Layer 5 of a small transformer language model trained on English Wikipedia (11 layers, counted from 0, width 64).
A neuron's activation on a vector x is SiLU(gate . x + bias) times (in . x + bias), where the dot is the dot product.

Input weights of the MLP neurons that the questions are about. A number n stands for n times 0.0015.
n27 gate (bias -0.135): 114 -17 113 193 56 80 13 111 -113 292 -79 -86 186 -113 84 34 -221 87 -69 74 -22 -60 -36 -190 111 -17 4 13 125 254 -204 -91 0 -135 464 -135 137 -83 -67 275 168 -109 225 105 4 64 -47 35 105 109 -222 265 131 -100 -101 99 39 82 -138 -212 255 65 233 -34
n37 gate (bias -0.251): -8 -100 -70 -88 -8 -36 -74 149 26 24 51 154 130 -144 177 -188 -79 0 31 -78 -32 -158 -251 -127 68 -54 99 145 320 35 -194 131 -186 -101 47 8 -36 -192 -100 73 -123 247 12 43 -108 -53 -274 47 -12 -62 183 -193 -66 86 79 120 74 -146 236 -233 147 -43 -193 38
n58 gate (bias -0.111): 22 108 56 415 159 -26 22 21 -138 -185 -166 -17 135 -78 0 -329 -176 -69 -252 44 150 -21 -53 9 9 69 177 -111 -116 -26 -91 -185 8 -108 -176 26 216 -87 -45 -335 -18 -100 -194 17 -275 237 -8 -118 74 -26 109 -136 -218 104 -66 -34 69 21 -185 -299 26 -30 60 154
n72 gate (bias -0.101): 305 70 -58 -270 202 -127 -8 24 -156 135 147 206 65 108 147 53 -42 -171 -294 255 -233 -128 -144 -70 102 103 47 -180 111 142 191 91 -97 120 -13 17 -93 33 -30 4 72 -130 -124 -29 -124 -53 -49 -38 -104 170 62 -269 -209 -29 -214 41 157 95 -210 219 -87 62 -12 -8
n78 gate (bias -0.213): -65 -26 82 -47 -235 -96 250 -127 -96 74 -126 260 -76 -255 -100 199 -96 47 72 -286 22 205 -53 -34 -150 -4 22 47 188 13 266 -103 25 -116 258 -142 57 -87 -119 -107 9 -108 -150 186 0 84 -311 74 -377 47 129 31 -186 30 -48 -128 -51 -141 -39 -87 -265 -146 13 -47
n103 gate (bias -0.006): -119 308 -9 -358 -95 -93 35 107 -30 0 106 -143 64 -88 142 -125 147 35 78 26 0 -113 -89 -200 219 -91 174 -151 -48 -18 22 -230 119 -299 98 -183 192 -207 -103 225 -45 22 57 149 -143 55 -141 -57 9 -26 -140 4 -167 105 4 -43 17 399 87 -209 61 283 43 194
n105 gate (bias -0.068): 112 76 107 -38 -72 28 -24 -41 -27 -67 42 -86 188 -181 -49 24 -219 17 -31 32 39 -21 28 -145 -85 -232 173 -7 -69 -10 177 141 -54 -162 -152 -69 202 -14 11 -14 -195 28 187 52 -200 3 115 -24 -21 122 153 -144 -234 35 25 -83 31 114 -217 261 -28 -152 131 21
n112 gate (bias -0.006): 121 -149 -50 66 289 297 -142 0 0 -25 -84 -202 -108 -38 -97 -160 17 104 8 218 -229 25 13 -99 -111 -25 -136 33 33 -134 50 107 49 -39 190 104 0 168 107 206 263 -4 -141 455 -194 85 73 -80 -92 75 67 -177 -17 -117 -261 12 -50 -99 29 68 -153 224 37 -103
n188 gate (bias 0.012): 137 -39 -118 173 -128 58 54 -49 76 -66 83 4 97 -36 -334 39 -197 119 7 14 219 99 231 -28 114 32 7 25 -39 4 147 -85 101 74 -95 -168 40 14 -221 57 -69 61 132 -61 -46 -84 -144 -51 -65 -161 75 280 -11 -137 36 -260 -64 0 -178 157 -46 -32 -195 -95
n199 gate (bias -0.188): -94 38 -60 -93 -55 174 -154 176 -157 260 47 224 -89 -21 195 93 -4 30 172 13 -139 368 244 80 0 -64 161 -8 -8 -21 -38 51 75 110 -186 175 -100 -103 -18 186 113 77 8 133 127 -225 -92 -181 -21 205 -107 -17 180 -120 -143 -199 -170 114 85 104 140 404 106 -38
n210 gate (bias -0.035): 53 22 -284 -272 -121 -129 -123 189 -93 -235 40 221 45 -18 120 22 -98 -35 4 163 -263 78 223 265 -174 -83 -232 155 117 -53 -87 56 64 -41 -53 -153 36 176 -63 160 102 132 -96 -350 95 17 94 110 136 70 206 -53 145 -13 -341 -217 -109 26 -87 -84 -30 135 -169 -69
n213 gate (bias -0.150): 183 37 93 -64 250 14 159 59 -99 -62 -108 23 87 93 57 -14 47 -107 0 169 -14 254 -286 -245 -380 -208 166 128 148 37 283 -88 282 -5 -76 242 209 -286 -282 0 57 -159 -93 -65 -277 109 9 -188 -159 112 42 170 84 -149 -259 -180 32 -129 9 14 162 -19 115 -92
n220 gate (bias -0.056): 167 107 21 -70 -173 317 275 -33 36 -118 180 288 26 -88 -118 -250 -135 -137 139 -138 72 66 72 132 -136 -17 102 74 -21 -33 112 70 20 176 59 232 17 171 188 53 -42 29 161 187 95 -24 97 -100 188 -191 -42 -8 330 -221 172 -99 -54 -91 186 -30 95 91 -140 -61
n27 in (bias 0.011): -80 4 -46 74 290 -246 96 -41 153 229 -105 -116 -109 -84 76 21 -110 8 -173 -118 89 -157 -17 108 -111 237 77 -66 -8 -8 146 162 -138 -13 212 83 -136 -13 4 -169 17 -88 -178 -46 376 383 -61 71 109 -13 -84 38 -122 -314 -51 66 -141 103 166 -13 66 -121 161 -74
n37 in (bias 0.011): -92 -68 -19 184 -162 -74 214 -75 -55 -8 -169 113 123 -84 -147 -244 -139 15 34 -58 252 75 101 -83 288 174 -101 105 -30 130 -53 238 52 130 -81 133 81 -31 -43 72 85 234 -144 -179 -87 -30 22 157 -57 -122 -103 -120 -126 4 73 49 -231 64 -11 -8 -72 228 166 139
n58 in (bias -0.011): 38 49 -46 -83 80 19 8 97 151 -93 -19 -34 171 69 35 19 -23 -249 -117 62 -241 49 82 45 39 -80 -156 -150 -257 85 -61 -144 -190 352 43 8 54 73 149 253 121 119 23 279 -30 -168 187 -58 -58 38 -77 23 -272 -100 12 -239 -118 106 -42 155 11 38 57 -45
n72 in (bias 0.090): 35 -183 -77 -227 205 39 -211 -188 74 164 -124 -133 76 -38 -190 -4 -58 -12 -72 62 109 -34 71 -68 86 137 -230 -72 133 89 168 57 -82 119 66 -165 90 146 -256 -68 -164 69 -339 96 -209 -138 45 112 173 15 81 -124 12 -73 -43 -186 27 91 88 144 -4 88 -23 132
n78 in (bias -0.061): -87 34 -138 -132 -90 -4 -216 -140 275 -83 13 -167 -449 143 35 -166 -4 91 -255 4 75 -43 132 -150 -132 -120 -40 -161 -21 200 -198 -99 55 85 -145 65 -66 -109 -102 -158 -57 4 -172 -48 -137 -84 17 -117 -9 298 -182 -197 30 13 -83 -64 -150 180 -364 -105 -94 82 184 -34
n103 in (bias -0.119): 49 -60 -199 -67 -108 34 169 -33 -87 -80 -15 -22 -39 -49 69 -59 -65 -102 100 -167 146 -48 -330 37 -42 105 -50 -118 60 102 -150 -108 -88 -12 -160 120 -88 45 -166 -238 -4 -189 -108 -139 -261 -70 103 -102 -4 -346 -26 80 132 8 27 15 179 97 45 -114 -284 -94 52 170
n105 in (bias 0.134): 76 278 -118 315 -134 30 96 48 -67 -33 -7 294 -72 -112 77 26 144 -16 107 -100 81 166 -13 42 -141 -141 -107 97 39 -146 56 -16 -51 -51 13 -109 134 129 -74 -59 54 80 -88 56 42 -19 0 -60 73 -115 132 -137 0 -36 3 -150 -111 78 -65 167 -75 -158 -117 19
n112 in (bias -0.035): 127 -97 -150 -133 335 12 16 104 102 124 -284 -16 -42 -53 -140 165 -12 24 -84 201 -174 0 183 186 137 -65 41 -72 28 -98 65 -4 52 13 66 -159 -104 -135 -38 -222 265 25 -182 -12 -52 -24 92 -402 -86 8 196 -50 196 37 41 24 69 -145 -53 293 142 4 -93 -144
n188 in (bias 0.067): -67 16 74 100 -109 -28 -98 12 30 -56 -75 197 -41 -125 151 204 -298 -94 -123 31 -84 -101 140 -50 -88 -113 -84 -96 70 51 -90 -62 400 -81 52 -180 -119 -122 165 -255 -36 4 -264 117 54 -23 248 -87 -79 -105 20 71 -149 -176 -75 35 156 159 175 28 116 -171 46 -35
n199 in (bias -0.007): -240 -125 -32 136 -88 -25 0 159 -172 251 172 24 198 -81 12 -40 16 -20 68 -86 -78 80 -116 -169 -79 -80 107 -60 16 49 -56 112 -103 -138 164 174 -16 -12 -195 132 70 362 97 28 172 -71 4 -49 -8 77 170 -70 12 49 94 56 -157 80 -177 419 84 48 212 -303
n210 in (bias -0.036): -152 49 114 41 188 -212 -87 89 -128 -212 -31 143 -4 -72 -12 15 -162 -110 -11 115 108 26 -35 181 -43 166 -143 37 101 290 64 -124 -41 -63 -35 -178 54 -164 284 -120 0 76 151 194 30 -56 78 -80 -38 174 -152 -146 -152 -65 -81 -38 23 -34 -200 146 143 128 0 -291
n213 in (bias -0.050): 146 -101 141 -192 -18 148 -97 26 265 76 -31 -206 138 -35 -121 300 -99 -106 235 400 54 -31 -321 -53 59 -31 -45 70 44 71 48 57 164 -137 -54 -207 131 222 123 122 -36 -4 -92 0 66 -82 -30 98 -213 57 142 -273 -213 -257 -219 118 -88 -149 -162 112 9 -145 127 126
n220 in (bias 0.049): -8 -23 -30 127 -19 35 -156 4 -59 -96 -149 -49 118 95 238 -90 65 -235 -60 65 178 -79 -77 90 193 41 -31 -86 282 -8 -159 98 -78 -55 -181 216 85 -88 -47 -161 -112 42 75 95 -8 89 -152 217 -57 258 49 215 118 49 -27 113 -177 -165 -132 -138 -166 211 131 -75

Each question shows a token from some text and the vector x that enters the MLP there. A number n stands for n times 0.0068.

" (": -105 64 -44 68 51 88 -97 -171 -18 -72 -112 -102 -2 62 -2 -20 106 -89 -74 66 -148 -137 29 -96 -43 13 -84 22 162 21 191 109 -31 309 20 16 232 123 97 -61 -61 127 51 -141 109 20 -101 -248 -179 75 3 93 -118 38 76 253 -110 -55 -156 15 64 43 -147 -14
Which three neurons fire most, strongest first? n103, n112, n72

"69": -31 52 -84 161 108 3 -96 -131 159 91 -36 8 95 241 -88 -42 69 -132 236 -107 14 -35 -123 -37 24 110 -39 152 -119 93 84 9 -87 110 -2 -93 2 98 191 -115 -110 166 334 19 94 19 -42 -104 26 -93 15 19 -59 120 -18 57 -11 92 271 2 -196 99 50 -13
Which of these neurons fires most? n78

"ro": -127 -130 -54 175 110 81 -52 70 38 171 70 -34 123 -143 -110 -64 147 48 106 45 -12 -49 -199 69 -23 184 -5 130 88 -143 56 -53 -123 22 178 56 36 -119 -12 -138 -183 -81 -45 -25 -48 -155 77 -87 -70 89 -168 25 172 75 20 -322 58 151 -96 134 -190 -221 175 91
The two highest activations, in order: n105, n37

" and": -17 60 -120 61 148 122 -95 -34 88 47 -246 -130 117 -53 -93 -96 83 -123 165 133 -102 -131 -45 56 -103 85 149 109 270 25 165 -13 -20 252 199 112 167 50 23 -105 2 152 26 -32 18 158 -77 -33 -50 -15 -7 3 -165 -36 -13 170 -11 -84 -133 -85 -90 -44 -163 -2
Which of these neurons fires most? n112

"s": 54 123 -41 210 13 -46 -60 96 56 -182 -147 72 146 6 22 -168 -31 -17 -102 44 -97 -34 188 115 59 51 43 -28 169 -77 -59 -53 -27 123 114 254 114 -73 154 -102 -152 -42 -162 -151 -46 -189 -106 -65 44 163 -214 43 5 81 -142 -16 109 39 -59 156 88 -318 -118 34
The most active neuron and its activation: n58, at about 2

" not": -5 -66 -113 178 53 105 -17 33 -60 -21 2 -9 146 -189 28 -39 90 -120 10 104 -200 -10 14 41 -250 18 170 -166 -38 -3 193 164 -113 123 147 60 226 -126 0 -42 -123 86 41 -147 317 -73 -191 -33 -142 -31 -70 4 53 53 -223 133 -69 -78 -10 62 -40 -67 -192 -87
Which three neurons fire most, strongest first? n199, n103, n220

"ef": -46 -65 100 -39 104 48 -132 -201 -17 -13 -38 -26 162 -157 -79 13 0 12 213 -21 0 147 136 138 -265 -1 -132 83 87 43 6 223 -96 -32 -33 41 -27 14 142 -102 -125 60 -203 -180 90 -35 103 -236 -191 25 -160 169 114 -133 -136 193 -190 58 84 20 -40 -57 -115 -3
Which of these neurons fires most? n210

" all": -23 14 5 -12 -27 30 120 -69 -20 116 -99 -53 245 -263 58 35 178 26 122 44 -92 -3 -94 172 -103 122 -21 66 8 129 47 179 25 60 -156 54 108 -95 306 -119 66 148 111 -78 192 14 -115 -139 -40 131 -93 185 -142 138 -141 249 48 56 -93 53 -58 -42 -21 -43
Which of these neurons fires most? n103

"led": -125 -64 -153 12 24 34 150 -162 28 -70 -25 -174 94 -119 -7 -76 26 -158 70 90 -147 37 -85 176 -94 -31 -80 -76 -84 303 -143 19 -4 228 -114 1 29 -55 66 -38 7 154 -46 -152 -94 -45 -87 66 11 -31 -180 212 -57 77 -196 -246 -9 -2 179 -37 -121 -77 91 121
Which of these neurons fires most? n58

"sh": -116 -78 83 167 -81 67 12 -10 85 -68 48 102 14 -181 152 42 219 3 221 11 -97 -23 -101 -237 -233 51 -92 -9 174 -23 -65 194 44 105 -1 -104 54 216 35 -122 -276 -143 46 -203 42 -24 -111 -41 -32 100 -168 126 115 189 -84 133 -57 44 -6 -4 -99 33 46 4
Which three neurons fire most, strongest first? n112, n58, n72

"um": -5 -21 -80 123 119 81 -102 -52 -68 -39 33 -102 24 -75 11 -86 114 51 -2 35 -170 211 63 167 182 116 153 24 -289 169 63 -104 141 135 -174 -94 56 -192 -43 -32 -162 -114 -16 -24 -22 -35 70 -157 -65 27 -244 -112 -65 -202 -265 22 119 -104 186 -9 76 116 6 51
Which of these neurons fires most? n58

" that": -42 17 -41 40 82 54 12 -60 -14 170 -237 56 169 -117 -5 -27 36 -95 195 -6 -131 -75 -117 -33 -179 74 117 -28 125 108 196 -58 33 242 130 52 227 -8 -120 -67 3 91 29 -151 88 67 -98 -55 -35 -4 -127 99 -176 263 -1 157 -58 1 -132 -145 -40 -119 -151 15
Which of these neurons fires most? n27

" |": -248 17 -24 -53 -7 148 -58 -105 -65 -19 -237 -43 112 50 28 -18 147 104 133 -64 -123 -79 -129 -15 -159 8 7 29 139 48 4 29 13 307 137 22 103 112 -70 -6 -93 141 198 -152 238 -54 -50 -4 -120 44 -96 18 0 100 38 180 57 -110 -113 -83 52 -86 -132 58
Which of these neurons fires most? n188

" a": -53 -31 8 -91 -42 136 -39 -35 -146 23 -112 -38 143 -95 63 -87 130 22 207 26 -288 -142 51 -40 -148 -51 -72 1 139 25 143 -5 -51 225 182 -12 184 45 39 -101 -8 193 54 -117 36 -93 -236 -138 -230 96 -45 45 -41 33 4 255 96 -112 -115 -60 -51 -104 -177 -33
The most active neuron and its activation: n112, at about 0.46

" Ri": -29 -5 103 11 88 -7 -120 -125 156 16 -153 17 -12 -128 100 130 40 106 19 -11 -158 -101 151 -69 109 1 -9 63 129 -66 -219 111 -8 153 -77 -9 208 20 146 -226 -228 140 67 -17 -166 -57 15 15 -257 324 39 97 99 -80 -60 -77 40 -125 38 -51 128 0 -104 171
The two highest activations, in order: n103, n27

"ard": 154 -89 -7 229 -151 -15 -34 -112 115 81 186 25 67 -133 100 23 144 167 -136 170 -39 -148 -19 -10 110 85 147 11 -36 31 136 28 -29 -50 -129 191 320 82 -80 39 69 -4 -143 154 -55 -86 40 145 220 34 2 70 -135 85 -7 -1 178 -30 99 113 -48 -115 -32 230
The most active neuron and its activation: n72, at about 1.5

"ated": -181 -189 -174 -60 -55 101 -9 -12 17 238 -70 -163 54 6 -5 -220 74 -133 84 -101 -22 -171 -100 95 -43 129 222 10 -52 135 95 -62 169 272 8 -5 -11 -17 -11 107 -35 65 44 -134 49 28 100 -49 -11 23 -157 183 -178 184 -142 -96 106 -109 55 30 -66 46 -65 86
Which of these neurons fires most? n105

" do": -222 -187 -44 230 68 98 -127 -62 -56 60 -106 129 160 -199 1 -82 50 -4 61 78 -258 52 -23 -49 -67 53 97 124 -52 51 -103 -120 -24 214 77 -106 55 -54 -58 -103 -179 0 -7 -257 119 -140 -172 -41 -236 -145 -124 40 83 -1 -114 -18 106 66 -31 3 -97 -114 77 95
Which of these neurons fires most? n188

"on": -210 -42 -52 233 88 -115 -61 -22 66 50 -11 -282 216 -15 -20 114 217 -30 -41 -146 -117 -210 -188 19 72 84 33 -126 -75 -53 21 -113 51 -46 -152 -37 106 9 7 -98 -95 85 127 332 57 38 182 111 11 36 -11 -7 -91 -142 -134 24 87 -166 191 94 150 8 -26 -81
Which three neurons fire most, strongest first? n58, n78, n37

"house": -225 -226 37 30 -148 78 204 -85 269 75 -23 8 138 18 78 23 -67 -129 54 -46 11 -171 -126 -45 150 42 106 -42 -55 118 192 117 -53 -96 -37 128 134 -35 33 205 -168 32 154 152 117 95 127 49 44 59 -251 93 49 164 60 -30 127 -119 94 29 -142 -8 -166 -55
The most active neuron and its activation: n220, at about 2.1

"th": -219 0 -256 14 33 -7 -15 6 -23 69 18 -133 199 83 27 -2 -41 -142 293 168 -21 -261 -112 -169 -20 78 22 5 -183 168 155 50 225 -115 -44 -28 -43 70 48 -131 -51 -4 76 -29 -79 102 18 14 32 -178 -68 91 56 229 -177 136 -1 214 51 9 12 14 111 -58
Which of these neurons fires most? n103

"os": -184 6 -64 165 45 -161 64 -19 -2 -48 83 157 275 -142 84 -35 117 134 -57 192 55 -75 37 163 107 -75 -17 92 -31 -51 167 -25 -73 -52 65 210 85 182 -25 -25 -195 -38 -118 34 -11 -232 7 -60 57 105 9 4 -42 215 80 -65 6 125 112 134 245 -216 -34 -1
The two highest activations, in order: n105, n78

" po": 200 -35 196 79 44 40 -47 -37 -3 119 -2 -139 190 -303 -143 -42 109 -37 22 -7 -164 15 43 -114 -15 49 45 -109 135 30 -60 -59 -129 148 -24 66 -29 -138 250 6 -142 44 -81 -254 -9 -42 23 -193 -197 4 -180 187 -60 95 -52 -88 -20 12 -107 70 79 21 -142 57
Which of these neurons fires most? n58

" an": 19 -66 21 -81 70 52 -84 43 -93 85 -128 -83 149 -176 42 -45 100 16 113 -14 -413 -82 113 60 -83 -25 30 -3 62 67 50 19 -73 259 -151 6 205 -20 103 -182 53 125 -79 -168 35 -53 -196 -149 -124 74 -179 -44 -98 -17 38 225 110 -31 -55 85 14 -108 -98 -70
The two highest activations, in order: n103, n112

"ce": -73 162 75 104 -155 -41 162 -89 75 5 0 147 147 -217 -47 -55 -25 -58 39 54 133 91 201 -1 60 -54 -112 25 222 -182 238 -144 -62 -78 -57 18 16 -37 63 -33 -132 -70 -61 184 204 65 89 -158 198 147 -241 -153 19 188 130 135 161 -155 -55 -18 -61 -7 -7 -5
Which three neurons fire most, strongest first? n105, n220, n213

"al": -58 -37 -18 58 -60 -142 -270 70 102 17 -125 -297 126 -211 -70 -144 -25 -103 79 124 -11 -44 -63 -126 -254 -101 -103 -27 -2 58 -24 -158 -84 -19 57 -43 113 -159 14 53 -53 23 14 -170 32 46 13 -265 -116 135 -79 86 -95 -26 -128 15 -35 141 149 -32 142 -163 -107 -141
Which three neurons fire most, strongest first? n213, n27, n58

"ive": -5 -79 -71 118 -31 131 -16 -69 118 223 -59 -127 254 -84 104 5 -120 -24 60 -108 -128 -239 -129 62 18 -129 72 19 -191 273 218 20 54 90 -95 -119 6 -173 12 79 -34 57 50 -30 63 111 -12 -149 -35 36 -112 83 -309 138 -205 28 -99 -200 12 45 16 -3 -37 37
Which of these neurons fires most? n27

"or": -211 -112 1 -17 100 36 63 78 -135 99 -31 30 132 -25 -23 -98 76 -94 107 256 105 16 61 71 -19 -133 -29 114 -54 325 44 158 21 31 11 -154 144 -20 0 -131 -50 70 133 -268 1 -7 -6 45 -70 110 -251 182 41 26 -59 -341 -121 82 193 -99 -67 -46 -1 13
Which of these neurons fires most? n210

" re": -91 40 -35 129 88 207 -120 -175 -152 -66 -82 0 97 -148 -110 -34 18 -41 4 50 -257 -34 -12 -84 -103 74 -113 -32 277 72 19 36 -153 202 -17 77 84 -108 143 -55 -68 183 -13 -102 75 -108 -9 -176 -84 -72 -88 273 6 -119 27 78 84 -122 -85 -17 -47 -63 -121 109
The most active neuron and its activation: n220, at about 0.5